Layer 3 of a small transformer language model trained on English Wikipedia (10 layers, counted from 0, width 128).
A neuron's activation on a vector x is SiLU(gate . x) times (in . x), where the dot is the dot product.

Input weights of the MLP neurons that the questions are about. A number n stands for (n - 128) times 0.01.
n5 gate: 163, 115, 151, 144, 168, 95, 127, 125, 115, 135, 65, 160, 106, 87, 142, 103, 92, 147, 78, 124, 90, 101, 132, 153, 170, 160, 108, 137, 109, 133, 181, 119, 133, 112, 85, 72, 82, 141, 114, 166, 119, 111, 127, 196, 140, 141, 99, 100, 119, 168, 138, 152, 40, 107, 132, 103, 129, 103, 160, 130, 112, 97, 164, 108, 133, 104, 103, 141, 155, 123, 114, 159, 80, 154, 134, 143, 111, 145, 83, 178, 180, 143, 157, 96, 108, 122, 119, 140, 172, 134, 167, 96, 174, 173, 137, 153, 158, 126, 88, 134, 136, 82, 135, 101, 124, 170, 176, 129, 68, 169, 149, 129, 119, 89, 116, 182, 98, 96, 132, 122, 167, 71, 92, 105, 72, 124, 62, 170
n113 gate: 102, 144, 130, 100, 65, 168, 113, 142, 194, 119, 118, 135, 61, 147, 120, 108, 147, 148, 145, 128, 155, 144, 118, 174, 151, 200, 140, 145, 145, 128, 137, 176, 134, 131, 102, 95, 121, 159, 127, 158, 153, 124, 129, 160, 135, 138, 144, 130, 122, 126, 161, 160, 166, 156, 88, 95, 152, 137, 180, 173, 154, 120, 125, 155, 142, 163, 163, 165, 94, 153, 140, 127, 113, 103, 107, 194, 149, 140, 143, 125, 131, 101, 152, 189, 136, 173, 141, 108, 150, 88, 120, 109, 147, 93, 136, 108, 175, 107, 130, 151, 113, 116, 129, 132, 131, 160, 160, 115, 87, 116, 153, 149, 100, 68, 143, 106, 134, 139, 130, 144, 118, 117, 162, 139, 97, 134, 94, 136
n122 gate: 120, 98, 74, 129, 174, 133, 151, 103, 178, 103, 137, 113, 137, 140, 116, 81, 116, 126, 161, 120, 155, 119, 90, 93, 113, 104, 178, 129, 139, 90, 122, 103, 101, 137, 63, 170, 87, 116, 128, 144, 120, 129, 147, 121, 148, 149, 60, 142, 145, 147, 145, 87, 131, 121, 99, 137, 151, 125, 144, 113, 70, 115, 142, 145, 110, 163, 77, 95, 125, 113, 144, 150, 116, 141, 126, 129, 41, 101, 98, 151, 148, 141, 99, 118, 170, 53, 101, 109, 130, 137, 161, 100, 100, 159, 90, 157, 139, 104, 113, 121, 142, 89, 113, 155, 105, 156, 157, 99, 119, 94, 144, 107, 124, 145, 97, 108, 92, 192, 91, 112, 128, 93, 114, 103, 94, 136, 77, 90
n155 gate: 99, 134, 118, 110, 100, 194, 172, 59, 112, 59, 164, 180, 147, 139, 126, 117, 120, 106, 122, 117, 90, 85, 159, 131, 149, 138, 144, 168, 71, 101, 108, 135, 150, 137, 120, 124, 114, 94, 98, 98, 168, 135, 129, 138, 96, 81, 123, 139, 124, 109, 143, 123, 111, 135, 122, 107, 102, 137, 132, 132, 98, 100, 127, 99, 142, 60, 153, 147, 155, 162, 93, 121, 131, 156, 107, 122, 61, 131, 84, 155, 84, 146, 105, 158, 157, 108, 125, 115, 141, 121, 132, 158, 132, 106, 141, 49, 197, 116, 87, 169, 139, 110, 84, 131, 171, 142, 136, 102, 119, 110, 155, 160, 97, 217, 178, 149, 122, 120, 123, 138, 132, 107, 106, 116, 146, 125, 198, 98
n186 gate: 99, 142, 97, 142, 104, 103, 143, 101, 177, 105, 143, 114, 124, 70, 92, 151, 126, 114, 138, 154, 153, 148, 54, 164, 136, 105, 79, 87, 166, 91, 124, 99, 107, 100, 91, 118, 161, 133, 142, 119, 142, 112, 136, 103, 106, 82, 136, 121, 160, 115, 146, 153, 121, 132, 130, 142, 155, 130, 115, 197, 112, 162, 140, 97, 128, 202, 95, 137, 133, 154, 1, 217, 114, 153, 82, 100, 104, 162, 91, 108, 58, 117, 113, 158, 96, 98, 60, 120, 150, 165, 122, 105, 101, 149, 154, 151, 156, 149, 181, 150, 118, 147, 115, 153, 120, 115, 129, 201, 52, 167, 136, 146, 117, 137, 160, 130, 117, 86, 99, 110, 151, 127, 135, 164, 116, 150, 131, 146
n196 gate: 146, 139, 190, 156, 74, 133, 113, 122, 128, 156, 111, 188, 81, 113, 117, 120, 116, 113, 82, 87, 143, 166, 92, 138, 180, 82, 146, 138, 120, 173, 144, 171, 113, 112, 136, 164, 145, 98, 134, 111, 115, 141, 122, 156, 156, 154, 150, 149, 174, 95, 157, 141, 98, 67, 158, 144, 106, 118, 84, 137, 142, 151, 109, 93, 160, 112, 120, 155, 131, 157, 103, 183, 80, 122, 145, 120, 111, 128, 143, 116, 132, 80, 152, 127, 166, 145, 171, 100, 132, 61, 92, 154, 90, 110, 156, 108, 109, 125, 129, 103, 131, 25, 143, 101, 185, 182, 142, 107, 172, 73, 146, 90, 177, 155, 119, 122, 152, 109, 141, 118, 81, 105, 109, 120, 98, 132, 124, 77
n285 gate: 110, 127, 134, 174, 114, 126, 149, 179, 119, 68, 96, 117, 102, 150, 127, 104, 148, 148, 154, 150, 147, 137, 151, 60, 77, 103, 132, 105, 179, 155, 178, 134, 106, 156, 144, 83, 63, 140, 133, 116, 160, 145, 101, 85, 133, 121, 186, 124, 176, 150, 149, 174, 126, 116, 140, 50, 134, 174, 107, 123, 133, 120, 132, 116, 147, 136, 175, 78, 96, 174, 169, 116, 136, 148, 108, 150, 118, 145, 154, 158, 121, 146, 176, 98, 162, 76, 133, 165, 85, 156, 116, 130, 148, 141, 192, 100, 134, 121, 127, 133, 91, 137, 128, 136, 119, 98, 80, 135, 185, 174, 124, 93, 156, 73, 122, 124, 127, 146, 74, 75, 142, 128, 139, 178, 110, 170, 119, 137
n5 in: 125, 166, 197, 131, 160, 140, 139, 154, 142, 77, 121, 106, 122, 51, 143, 129, 186, 72, 90, 104, 127, 132, 172, 146, 157, 122, 164, 117, 131, 70, 184, 107, 107, 143, 115, 119, 142, 84, 160, 159, 40, 145, 117, 82, 130, 158, 155, 107, 88, 166, 73, 138, 108, 98, 134, 110, 61, 98, 102, 177, 136, 110, 140, 113, 199, 166, 156, 128, 94, 174, 106, 118, 83, 135, 190, 146, 161, 129, 119, 188, 170, 132, 160, 101, 114, 117, 76, 171, 155, 151, 102, 138, 186, 85, 119, 124, 155, 103, 175, 91, 143, 92, 100, 168, 149, 122, 149, 138, 99, 130, 108, 124, 218, 116, 69, 104, 127, 109, 79, 119, 143, 128, 147, 111, 158, 116, 96, 162
n113 in: 183, 87, 131, 138, 153, 136, 143, 110, 159, 151, 181, 125, 143, 118, 85, 153, 141, 101, 141, 157, 139, 140, 119, 131, 119, 132, 91, 142, 131, 154, 85, 109, 159, 129, 100, 145, 142, 160, 101, 92, 131, 121, 106, 128, 83, 156, 141, 122, 131, 171, 113, 148, 146, 150, 183, 144, 117, 46, 131, 137, 130, 135, 172, 105, 142, 125, 142, 75, 148, 100, 131, 165, 50, 111, 157, 156, 88, 141, 111, 109, 104, 149, 114, 111, 149, 71, 156, 87, 125, 122, 155, 124, 115, 116, 115, 95, 148, 140, 123, 205, 105, 71, 119, 125, 144, 116, 121, 130, 104, 93, 180, 125, 118, 172, 156, 132, 167, 58, 155, 102, 94, 148, 73, 133, 128, 107, 156, 107
n122 in: 138, 115, 154, 134, 128, 109, 90, 166, 153, 136, 154, 120, 137, 105, 113, 146, 132, 132, 146, 135, 63, 128, 154, 143, 106, 135, 91, 152, 123, 141, 117, 174, 114, 155, 173, 126, 168, 122, 164, 171, 177, 126, 97, 98, 139, 22, 179, 137, 122, 134, 175, 66, 100, 110, 175, 211, 145, 77, 131, 141, 196, 146, 166, 96, 106, 141, 92, 134, 111, 124, 134, 105, 138, 147, 162, 115, 135, 27, 102, 148, 116, 131, 144, 125, 108, 139, 130, 106, 99, 164, 116, 115, 175, 120, 126, 122, 136, 123, 123, 137, 89, 61, 182, 101, 116, 114, 114, 115, 172, 150, 123, 157, 138, 117, 116, 172, 140, 129, 158, 149, 105, 157, 141, 153, 161, 141, 133, 173
n155 in: 120, 143, 142, 107, 173, 101, 138, 123, 120, 90, 135, 40, 144, 120, 89, 97, 124, 132, 152, 94, 114, 138, 124, 92, 107, 119, 139, 147, 92, 114, 159, 120, 142, 138, 125, 158, 96, 142, 166, 176, 150, 69, 117, 134, 148, 118, 159, 115, 139, 96, 130, 117, 94, 127, 169, 119, 82, 213, 101, 133, 192, 112, 135, 133, 189, 115, 180, 132, 132, 87, 149, 70, 89, 129, 104, 134, 149, 108, 143, 133, 97, 153, 152, 142, 136, 125, 136, 120, 179, 110, 91, 114, 133, 125, 195, 102, 217, 120, 116, 91, 116, 121, 152, 102, 171, 156, 83, 132, 187, 133, 120, 160, 114, 122, 185, 93, 122, 118, 117, 64, 115, 148, 180, 144, 107, 120, 104, 90
n186 in: 207, 124, 91, 155, 78, 99, 115, 151, 105, 129, 128, 171, 166, 116, 115, 133, 132, 153, 182, 34, 142, 178, 86, 148, 151, 136, 132, 108, 132, 75, 160, 126, 157, 114, 131, 128, 113, 99, 171, 107, 137, 93, 139, 150, 106, 104, 181, 95, 152, 133, 149, 106, 63, 109, 99, 131, 106, 118, 103, 185, 146, 94, 124, 113, 120, 121, 139, 87, 106, 144, 132, 128, 97, 169, 71, 90, 132, 141, 106, 71, 89, 110, 133, 173, 132, 147, 96, 114, 129, 209, 78, 140, 165, 169, 123, 185, 151, 159, 68, 162, 105, 196, 119, 179, 135, 94, 159, 94, 175, 139, 151, 128, 136, 217, 114, 129, 91, 58, 93, 159, 170, 144, 61, 118, 87, 176, 146, 177
n196 in: 75, 92, 200, 109, 153, 141, 78, 157, 148, 111, 143, 181, 202, 112, 117, 89, 126, 166, 87, 158, 83, 157, 98, 143, 167, 148, 127, 127, 136, 136, 165, 121, 128, 151, 95, 83, 135, 111, 195, 109, 118, 77, 102, 179, 124, 124, 187, 193, 150, 42, 116, 162, 108, 81, 70, 190, 130, 95, 144, 142, 85, 105, 97, 148, 113, 110, 147, 139, 118, 161, 90, 134, 143, 102, 71, 118, 148, 103, 98, 47, 85, 123, 92, 142, 148, 140, 134, 112, 145, 119, 122, 176, 144, 90, 170, 109, 103, 102, 158, 112, 139, 61, 158, 116, 143, 143, 100, 89, 150, 94, 139, 110, 136, 123, 101, 80, 108, 121, 154, 132, 157, 136, 89, 160, 73, 152, 103, 103
n285 in: 200, 90, 163, 131, 123, 121, 187, 150, 208, 89, 150, 143, 113, 85, 186, 129, 129, 112, 107, 136, 159, 104, 101, 107, 126, 85, 170, 159, 127, 164, 171, 69, 163, 107, 100, 51, 70, 112, 107, 113, 135, 112, 141, 186, 184, 93, 183, 123, 152, 118, 148, 118, 112, 148, 117, 70, 94, 94, 130, 162, 128, 126, 72, 111, 127, 64, 113, 133, 146, 154, 147, 173, 137, 142, 173, 136, 98, 125, 108, 121, 123, 147, 150, 182, 124, 116, 69, 102, 154, 126, 111, 115, 79, 171, 130, 83, 172, 163, 128, 129, 110, 91, 96, 74, 89, 120, 182, 147, 143, 112, 112, 52, 87, 123, 108, 98, 120, 162, 46, 88, 155, 136, 93, 134, 109, 129, 186, 172

Each question shows a token from some text and the vector x that enters the MLP there. A number n stands for (n - 128) times 0.018.

"ra": 91, 98, 187, 132, 144, 103, 114, 90, 125, 152, 40, 69, 113, 134, 143, 107, 165, 97, 99, 124, 97, 108, 153, 130, 100, 67, 126, 148, 200, 129, 96, 127, 121, 147, 123, 147, 168, 101, 128, 120, 171, 93, 117, 189, 163, 122, 127, 136, 174, 148, 110, 110, 143, 63, 106, 160, 133, 145, 122, 142, 186, 125, 102, 136, 126, 118, 88, 166, 155, 100, 132, 134, 136, 152, 102, 201, 135, 129, 132, 122, 114, 128, 81, 145, 158, 154, 107, 139, 97, 166, 117, 157, 124, 106, 102, 148, 133, 60, 86, 106, 169, 135, 161, 96, 86, 136, 146, 132, 200, 110, 83, 149, 162, 103, 129, 110, 149, 121, 149, 144, 146, 135, 87, 130, 144, 103, 172, 141
Which two neurons fire most, strongest first? n196, n113

"p": 127, 113, 147, 133, 171, 160, 165, 141, 148, 130, 140, 105, 128, 138, 146, 115, 123, 111, 80, 149, 119, 133, 108, 151, 152, 139, 118, 82, 71, 107, 195, 140, 172, 103, 132, 122, 104, 146, 96, 114, 156, 131, 111, 100, 137, 114, 130, 147, 116, 186, 119, 137, 135, 107, 172, 143, 130, 117, 74, 123, 119, 132, 184, 132, 223, 85, 154, 110, 86, 75, 150, 201, 46, 133, 118, 133, 91, 101, 169, 87, 129, 159, 106, 157, 101, 149, 160, 90, 128, 118, 174, 126, 142, 152, 125, 150, 89, 110, 142, 173, 165, 144, 118, 140, 109, 148, 179, 121, 146, 125, 89, 169, 139, 97, 106, 145, 157, 143, 139, 105, 136, 147, 90, 101, 136, 143, 156, 119
Which neuron lights up most? n5

"===": 183, 83, 121, 179, 190, 124, 142, 172, 157, 148, 165, 122, 120, 146, 146, 126, 130, 99, 129, 127, 126, 84, 104, 138, 90, 100, 82, 144, 166, 162, 88, 124, 165, 156, 193, 124, 114, 89, 159, 113, 172, 36, 113, 172, 130, 156, 109, 109, 128, 145, 148, 131, 183, 111, 145, 137, 126, 135, 116, 112, 116, 94, 134, 168, 143, 136, 165, 86, 138, 138, 98, 138, 121, 112, 95, 161, 149, 110, 120, 109, 100, 144, 108, 165, 102, 121, 162, 151, 132, 135, 157, 152, 137, 86, 124, 102, 102, 121, 124, 165, 157, 185, 153, 99, 119, 164, 158, 62, 127, 53, 122, 138, 130, 107, 126, 113, 114, 82, 118, 96, 133, 99, 169, 126, 74, 116, 144, 159
Which two neurons fire most, strongest first? n113, n5

"al": 124, 155, 129, 157, 180, 158, 149, 214, 162, 130, 103, 88, 81, 148, 148, 131, 146, 149, 123, 118, 116, 126, 161, 131, 124, 93, 91, 93, 167, 115, 110, 79, 88, 140, 124, 90, 143, 102, 117, 113, 108, 87, 119, 140, 162, 132, 115, 149, 130, 120, 154, 138, 155, 148, 109, 139, 75, 144, 116, 46, 121, 115, 80, 102, 146, 100, 117, 106, 120, 100, 142, 138, 111, 99, 60, 187, 139, 123, 119, 136, 116, 143, 150, 152, 144, 199, 155, 168, 98, 141, 141, 144, 139, 135, 129, 99, 163, 123, 186, 148, 121, 143, 130, 159, 131, 117, 187, 71, 155, 130, 101, 126, 186, 108, 94, 60, 182, 108, 140, 161, 129, 113, 149, 85, 141, 158, 154, 147
Which neuron lights up most? n285

" goal": 136, 113, 135, 158, 113, 157, 162, 170, 154, 164, 99, 167, 166, 136, 137, 158, 117, 66, 126, 129, 119, 125, 139, 134, 151, 127, 93, 187, 107, 97, 94, 127, 117, 109, 125, 111, 132, 138, 140, 122, 149, 112, 92, 139, 156, 118, 87, 133, 128, 111, 106, 164, 154, 96, 146, 126, 100, 86, 137, 126, 102, 127, 144, 127, 152, 103, 81, 97, 76, 129, 171, 170, 140, 140, 143, 122, 147, 108, 182, 114, 111, 108, 114, 165, 75, 107, 192, 195, 79, 101, 168, 107, 143, 129, 107, 144, 159, 73, 125, 173, 165, 183, 78, 126, 136, 135, 128, 85, 140, 59, 151, 161, 145, 71, 97, 101, 121, 133, 144, 187, 97, 144, 158, 169, 164, 109, 152, 205
Which two neurons fire most, strongest first? n113, n155

")": 133, 92, 172, 187, 124, 146, 154, 162, 150, 149, 126, 134, 124, 109, 112, 136, 151, 107, 131, 127, 153, 111, 141, 158, 138, 130, 133, 112, 146, 143, 106, 125, 129, 124, 119, 116, 119, 109, 161, 99, 147, 70, 129, 183, 188, 182, 141, 189, 142, 176, 112, 97, 148, 128, 118, 137, 111, 87, 90, 73, 119, 118, 116, 159, 170, 117, 130, 129, 98, 129, 138, 148, 147, 75, 134, 126, 163, 156, 77, 92, 94, 164, 136, 137, 91, 110, 128, 165, 113, 193, 156, 119, 175, 72, 115, 106, 98, 90, 150, 110, 154, 168, 152, 130, 136, 150, 112, 113, 165, 144, 136, 156, 123, 58, 75, 124, 133, 97, 111, 129, 154, 69, 114, 99, 141, 100, 128, 144
Which neuron lights up most? n5

" ": 157, 64, 130, 195, 112, 128, 133, 164, 149, 122, 137, 149, 74, 90, 134, 190, 114, 111, 104, 129, 108, 123, 151, 111, 110, 121, 120, 111, 165, 121, 81, 109, 164, 122, 143, 118, 107, 132, 153, 137, 197, 91, 119, 154, 152, 147, 133, 170, 125, 142, 122, 127, 142, 117, 161, 158, 105, 104, 108, 101, 168, 96, 95, 154, 160, 139, 96, 154, 145, 97, 128, 135, 95, 128, 122, 144, 128, 115, 138, 115, 105, 146, 11, 147, 89, 115, 137, 151, 113, 161, 183, 117, 180, 119, 108, 148, 116, 34, 164, 119, 113, 143, 100, 157, 101, 125, 142, 88, 173, 151, 113, 132, 147, 91, 70, 163, 108, 119, 133, 155, 113, 108, 169, 105, 175, 104, 137, 137
The most active neuron and its activation: n155, at about 0.43

"ee": 156, 121, 47, 133, 162, 148, 158, 154, 117, 172, 81, 117, 136, 123, 141, 64, 157, 130, 112, 155, 117, 115, 120, 149, 105, 123, 105, 142, 146, 111, 70, 97, 152, 98, 93, 134, 166, 133, 144, 88, 168, 112, 143, 159, 166, 137, 152, 113, 159, 113, 95, 124, 168, 134, 125, 134, 125, 138, 127, 57, 162, 111, 96, 141, 142, 94, 130, 152, 112, 112, 137, 152, 61, 114, 93, 123, 131, 100, 153, 130, 67, 108, 119, 119, 107, 113, 130, 136, 121, 123, 86, 124, 186, 64, 137, 144, 140, 153, 159, 117, 152, 156, 159, 143, 95, 165, 184, 124, 174, 161, 117, 136, 103, 90, 98, 77, 103, 72, 119, 105, 155, 149, 90, 128, 159, 125, 147, 104
Which two neurons fire most, strongest first? n5, n122

",": 149, 109, 78, 146, 125, 161, 145, 100, 193, 120, 130, 118, 122, 100, 133, 122, 96, 112, 145, 124, 122, 118, 138, 170, 108, 121, 135, 114, 166, 155, 108, 111, 154, 140, 118, 139, 112, 122, 124, 129, 158, 103, 70, 109, 134, 159, 81, 152, 171, 165, 145, 88, 148, 94, 101, 91, 105, 83, 86, 108, 153, 103, 139, 177, 157, 146, 147, 112, 113, 137, 143, 158, 140, 92, 159, 210, 132, 117, 115, 106, 104, 174, 161, 131, 104, 101, 115, 184, 96, 156, 164, 120, 149, 88, 112, 130, 154, 89, 157, 150, 151, 125, 120, 163, 103, 113, 171, 118, 133, 169, 141, 157, 83, 91, 71, 154, 158, 98, 112, 162, 157, 117, 154, 104, 150, 82, 114, 140
Which two neurons fire most, strongest first? n113, n5

" the": 140, 145, 121, 140, 100, 128, 124, 148, 196, 136, 118, 122, 102, 117, 120, 130, 142, 83, 130, 123, 125, 91, 163, 135, 126, 107, 134, 88, 119, 106, 124, 137, 153, 109, 142, 105, 117, 115, 103, 102, 183, 42, 121, 160, 120, 133, 117, 137, 158, 133, 136, 119, 195, 121, 160, 117, 134, 140, 121, 125, 186, 139, 127, 180, 177, 140, 103, 119, 156, 137, 153, 154, 101, 124, 142, 131, 126, 141, 96, 61, 139, 146, 125, 118, 97, 138, 173, 144, 88, 161, 164, 142, 163, 44, 122, 109, 176, 79, 133, 136, 134, 152, 135, 154, 123, 177, 153, 102, 136, 128, 80, 156, 169, 119, 136, 104, 100, 135, 140, 115, 131, 113, 173, 130, 163, 149, 128, 137
Which neuron lights up most? n113

"ro": 142, 68, 170, 101, 109, 175, 133, 138, 136, 129, 92, 107, 115, 131, 94, 139, 169, 88, 117, 130, 106, 173, 139, 134, 70, 110, 106, 143, 125, 116, 120, 113, 191, 159, 153, 121, 98, 150, 119, 118, 137, 110, 122, 129, 141, 137, 118, 126, 119, 105, 111, 124, 121, 92, 134, 230, 118, 124, 110, 128, 151, 88, 138, 79, 154, 80, 83, 112, 151, 131, 136, 154, 84, 119, 123, 141, 114, 119, 153, 125, 87, 132, 118, 122, 125, 71, 137, 116, 56, 178, 144, 159, 112, 103, 94, 168, 85, 109, 122, 118, 143, 182, 133, 83, 114, 102, 139, 74, 202, 96, 64, 160, 148, 112, 94, 83, 188, 152, 113, 130, 99, 112, 156, 170, 120, 143, 119, 129
The most active neuron and its activation: n196, at about 1.5

" Ma": 115, 119, 125, 143, 158, 172, 110, 135, 134, 180, 122, 92, 74, 128, 128, 170, 132, 84, 75, 105, 129, 122, 159, 108, 95, 125, 150, 122, 129, 126, 78, 115, 133, 174, 150, 104, 99, 117, 156, 149, 160, 118, 74, 165, 148, 138, 128, 128, 146, 157, 136, 93, 187, 103, 128, 109, 107, 108, 121, 131, 178, 84, 140, 170, 131, 94, 83, 150, 128, 101, 124, 158, 141, 136, 117, 192, 102, 159, 203, 108, 124, 130, 94, 169, 96, 145, 114, 126, 67, 121, 137, 178, 141, 124, 111, 142, 118, 37, 143, 177, 114, 177, 160, 99, 147, 159, 120, 79, 177, 173, 134, 210, 121, 95, 121, 146, 133, 139, 104, 133, 140, 146, 124, 117, 126, 104, 193, 156
Which three neurons fire most, strongest first? n196, n5, n186

":": 114, 122, 123, 180, 138, 130, 116, 138, 193, 149, 102, 164, 101, 143, 101, 110, 121, 109, 124, 132, 79, 78, 122, 113, 100, 144, 105, 160, 151, 117, 109, 116, 155, 131, 173, 78, 98, 97, 121, 87, 177, 91, 68, 164, 176, 117, 133, 164, 174, 140, 130, 99, 138, 106, 182, 120, 94, 98, 131, 115, 140, 98, 158, 152, 155, 166, 139, 78, 118, 121, 146, 143, 115, 106, 134, 188, 180, 149, 139, 114, 125, 143, 107, 160, 114, 127, 128, 182, 114, 164, 144, 107, 136, 81, 96, 129, 114, 112, 168, 146, 143, 131, 145, 135, 134, 151, 152, 90, 161, 155, 123, 132, 127, 105, 82, 161, 121, 88, 133, 142, 177, 143, 111, 104, 119, 112, 130, 201
Which two neurons fire most, strongest first? n285, n5

"cur": 168, 165, 107, 141, 176, 110, 182, 149, 134, 122, 133, 91, 145, 121, 117, 86, 162, 117, 162, 144, 108, 102, 78, 129, 146, 133, 94, 188, 116, 88, 120, 118, 160, 114, 118, 160, 117, 86, 124, 162, 180, 76, 103, 149, 156, 106, 118, 151, 115, 73, 79, 95, 124, 100, 151, 171, 81, 131, 135, 141, 153, 133, 153, 118, 132, 153, 86, 125, 143, 108, 140, 177, 104, 152, 90, 136, 105, 150, 122, 143, 100, 123, 158, 139, 102, 121, 167, 129, 98, 84, 143, 173, 132, 145, 124, 185, 169, 140, 133, 121, 161, 127, 127, 74, 122, 94, 140, 112, 172, 91, 127, 147, 173, 69, 101, 95, 134, 88, 137, 118, 99, 120, 108, 118, 216, 83, 107, 162
Which neuron lights up most? n122

" 2013": 112, 95, 78, 137, 133, 91, 158, 152, 151, 125, 148, 140, 133, 99, 121, 154, 120, 79, 118, 130, 134, 137, 82, 101, 148, 125, 161, 119, 99, 71, 143, 93, 155, 154, 108, 111, 136, 155, 113, 81, 139, 82, 130, 81, 146, 176, 109, 159, 153, 158, 103, 132, 162, 92, 193, 111, 83, 134, 116, 80, 138, 122, 141, 131, 180, 102, 103, 145, 160, 113, 101, 158, 158, 100, 88, 124, 155, 144, 81, 91, 160, 138, 142, 136, 131, 160, 107, 147, 89, 124, 167, 149, 158, 84, 132, 141, 161, 87, 161, 100, 165, 186, 129, 137, 105, 168, 154, 88, 136, 132, 179, 177, 127, 99, 73, 159, 163, 124, 126, 152, 115, 137, 145, 112, 140, 99, 106, 188
Which neuron lights up most? n5

"In": 129, 103, 109, 128, 116, 132, 136, 139, 161, 155, 136, 97, 69, 121, 132, 151, 144, 104, 163, 140, 111, 89, 152, 108, 145, 102, 121, 95, 128, 150, 82, 133, 105, 120, 122, 87, 165, 123, 121, 145, 144, 104, 92, 126, 114, 158, 132, 111, 166, 155, 118, 105, 190, 84, 129, 128, 116, 100, 112, 137, 137, 95, 122, 133, 117, 93, 123, 86, 131, 113, 76, 172, 171, 131, 169, 193, 124, 107, 181, 97, 93, 145, 132, 100, 110, 127, 129, 123, 64, 141, 190, 170, 114, 76, 127, 164, 91, 87, 148, 118, 175, 163, 157, 94, 136, 101, 149, 63, 136, 139, 157, 103, 162, 104, 127, 109, 130, 125, 174, 139, 134, 147, 193, 76, 164, 90, 126, 172
The most active neuron and its activation: n186, at about 1.1

" single": 117, 61, 148, 124, 120, 97, 134, 144, 150, 140, 149, 126, 91, 95, 109, 122, 128, 120, 120, 97, 112, 111, 129, 131, 124, 112, 130, 144, 139, 100, 119, 159, 124, 145, 120, 120, 150, 126, 120, 131, 113, 100, 123, 179, 129, 142, 104, 97, 170, 165, 110, 129, 193, 128, 160, 111, 85, 120, 113, 94, 126, 119, 129, 169, 152, 91, 69, 114, 70, 133, 93, 134, 146, 149, 94, 181, 112, 145, 133, 101, 141, 123, 107, 153, 100, 125, 120, 166, 105, 161, 131, 121, 138, 97, 116, 184, 175, 109, 166, 143, 178, 166, 54, 115, 131, 122, 162, 113, 201, 105, 105, 111, 93, 81, 92, 125, 144, 138, 185, 152, 136, 134, 114, 113, 197, 141, 162, 232
Which two neurons fire most, strongest first? n155, n196

"\n": 136, 57, 102, 195, 172, 144, 140, 135, 169, 146, 145, 110, 105, 123, 123, 140, 120, 93, 142, 104, 139, 106, 140, 111, 140, 93, 136, 147, 105, 131, 156, 110, 187, 177, 174, 138, 150, 134, 169, 104, 169, 73, 117, 194, 160, 148, 95, 125, 173, 118, 127, 130, 170, 89, 128, 110, 126, 106, 136, 91, 160, 126, 140, 116, 154, 130, 129, 136, 129, 95, 96, 146, 129, 105, 153, 166, 163, 97, 120, 138, 122, 149, 149, 121, 135, 105, 146, 170, 154, 140, 197, 137, 107, 60, 120, 148, 148, 137, 142, 149, 159, 160, 170, 140, 122, 98, 128, 77, 149, 95, 137, 159, 113, 83, 129, 134, 98, 159, 133, 104, 169, 109, 154, 100, 111, 96, 147, 103
Which neuron lights up most? n186

"y": 163, 115, 169, 136, 91, 201, 155, 163, 140, 201, 128, 111, 132, 125, 135, 136, 118, 116, 113, 123, 102, 110, 126, 123, 133, 89, 123, 123, 106, 117, 128, 65, 107, 146, 129, 123, 171, 135, 150, 122, 124, 108, 143, 116, 102, 121, 109, 140, 153, 104, 107, 152, 185, 114, 108, 181, 154, 100, 54, 81, 116, 125, 161, 129, 151, 62, 158, 132, 63, 160, 199, 131, 156, 110, 113, 167, 149, 105, 155, 121, 108, 105, 142, 168, 22, 149, 137, 112, 115, 124, 123, 118, 122, 85, 119, 110, 121, 149, 216, 159, 180, 113, 125, 168, 65, 144, 151, 123, 133, 183, 150, 133, 98, 126, 104, 119, 129, 133, 115, 145, 107, 125, 110, 88, 143, 125, 117, 86
Which two neurons fire most, strongest first? n155, n186

" vote": 119, 69, 116, 75, 85, 128, 194, 145, 172, 141, 137, 131, 139, 103, 142, 127, 120, 110, 126, 140, 130, 116, 81, 153, 141, 111, 110, 195, 137, 91, 87, 111, 135, 141, 156, 125, 119, 143, 166, 149, 157, 47, 89, 166, 161, 144, 91, 144, 175, 136, 113, 149, 145, 126, 129, 113, 70, 82, 129, 96, 165, 100, 128, 153, 188, 89, 125, 138, 153, 134, 145, 171, 144, 162, 115, 137, 143, 126, 126, 129, 152, 106, 142, 155, 116, 160, 157, 162, 89, 118, 139, 142, 140, 113, 122, 75, 88, 102, 149, 180, 185, 108, 105, 146, 134, 129, 153, 96, 135, 137, 159, 180, 108, 94, 76, 101, 98, 170, 141, 156, 129, 103, 141, 126, 180, 122, 152, 146
Which neuron lights up most? n113

"li": 141, 142, 166, 163, 104, 206, 159, 179, 109, 186, 153, 101, 147, 111, 92, 134, 104, 108, 115, 110, 146, 104, 126, 109, 97, 97, 189, 107, 129, 177, 106, 102, 129, 162, 130, 171, 148, 136, 115, 97, 153, 92, 135, 154, 148, 123, 114, 131, 174, 140, 84, 141, 177, 101, 159, 164, 130, 119, 125, 131, 145, 153, 56, 89, 133, 155, 138, 179, 101, 127, 128, 164, 83, 130, 122, 127, 136, 142, 126, 120, 93, 93, 118, 161, 110, 72, 146, 120, 78, 162, 113, 160, 154, 117, 125, 145, 113, 126, 188, 119, 134, 178, 94, 135, 151, 105, 178, 75, 133, 108, 132, 105, 175, 150, 111, 127, 168, 117, 123, 128, 158, 175, 132, 75, 177, 83, 163, 134
Which neuron lights up most? n155

" Po": 161, 145, 131, 165, 135, 146, 150, 150, 126, 146, 107, 139, 67, 158, 123, 156, 164, 101, 125, 85, 140, 108, 151, 85, 156, 130, 148, 107, 148, 77, 129, 113, 154, 136, 161, 103, 128, 140, 166, 143, 137, 99, 60, 198, 163, 133, 111, 132, 122, 148, 147, 79, 161, 93, 99, 136, 140, 79, 140, 99, 122, 74, 122, 134, 143, 89, 97, 143, 160, 89, 140, 166, 111, 134, 106, 147, 145, 103, 170, 65, 107, 151, 87, 155, 117, 124, 154, 141, 125, 131, 166, 198, 126, 122, 120, 91, 122, 94, 130, 157, 208, 167, 128, 71, 123, 109, 136, 101, 155, 109, 134, 123, 91, 94, 106, 130, 121, 160, 142, 142, 118, 114, 134, 121, 178, 87, 145, 184
Which neuron lights up most? n5

" as": 130, 107, 118, 121, 166, 139, 123, 112, 170, 78, 138, 145, 118, 121, 104, 110, 115, 121, 152, 137, 132, 91, 146, 118, 54, 116, 91, 148, 119, 133, 76, 114, 135, 118, 129, 118, 123, 116, 134, 153, 198, 78, 108, 128, 183, 114, 136, 129, 152, 181, 107, 89, 174, 107, 129, 101, 105, 137, 142, 74, 164, 85, 132, 126, 130, 86, 171, 114, 109, 91, 113, 162, 99, 137, 147, 133, 111, 127, 174, 99, 137, 144, 111, 87, 66, 81, 137, 162, 111, 138, 157, 144, 148, 84, 80, 160, 149, 86, 148, 161, 145, 142, 111, 98, 105, 107, 153, 67, 181, 176, 103, 118, 113, 109, 141, 96, 113, 92, 137, 146, 106, 108, 162, 140, 134, 110, 97, 205
Which neuron lights up most? n122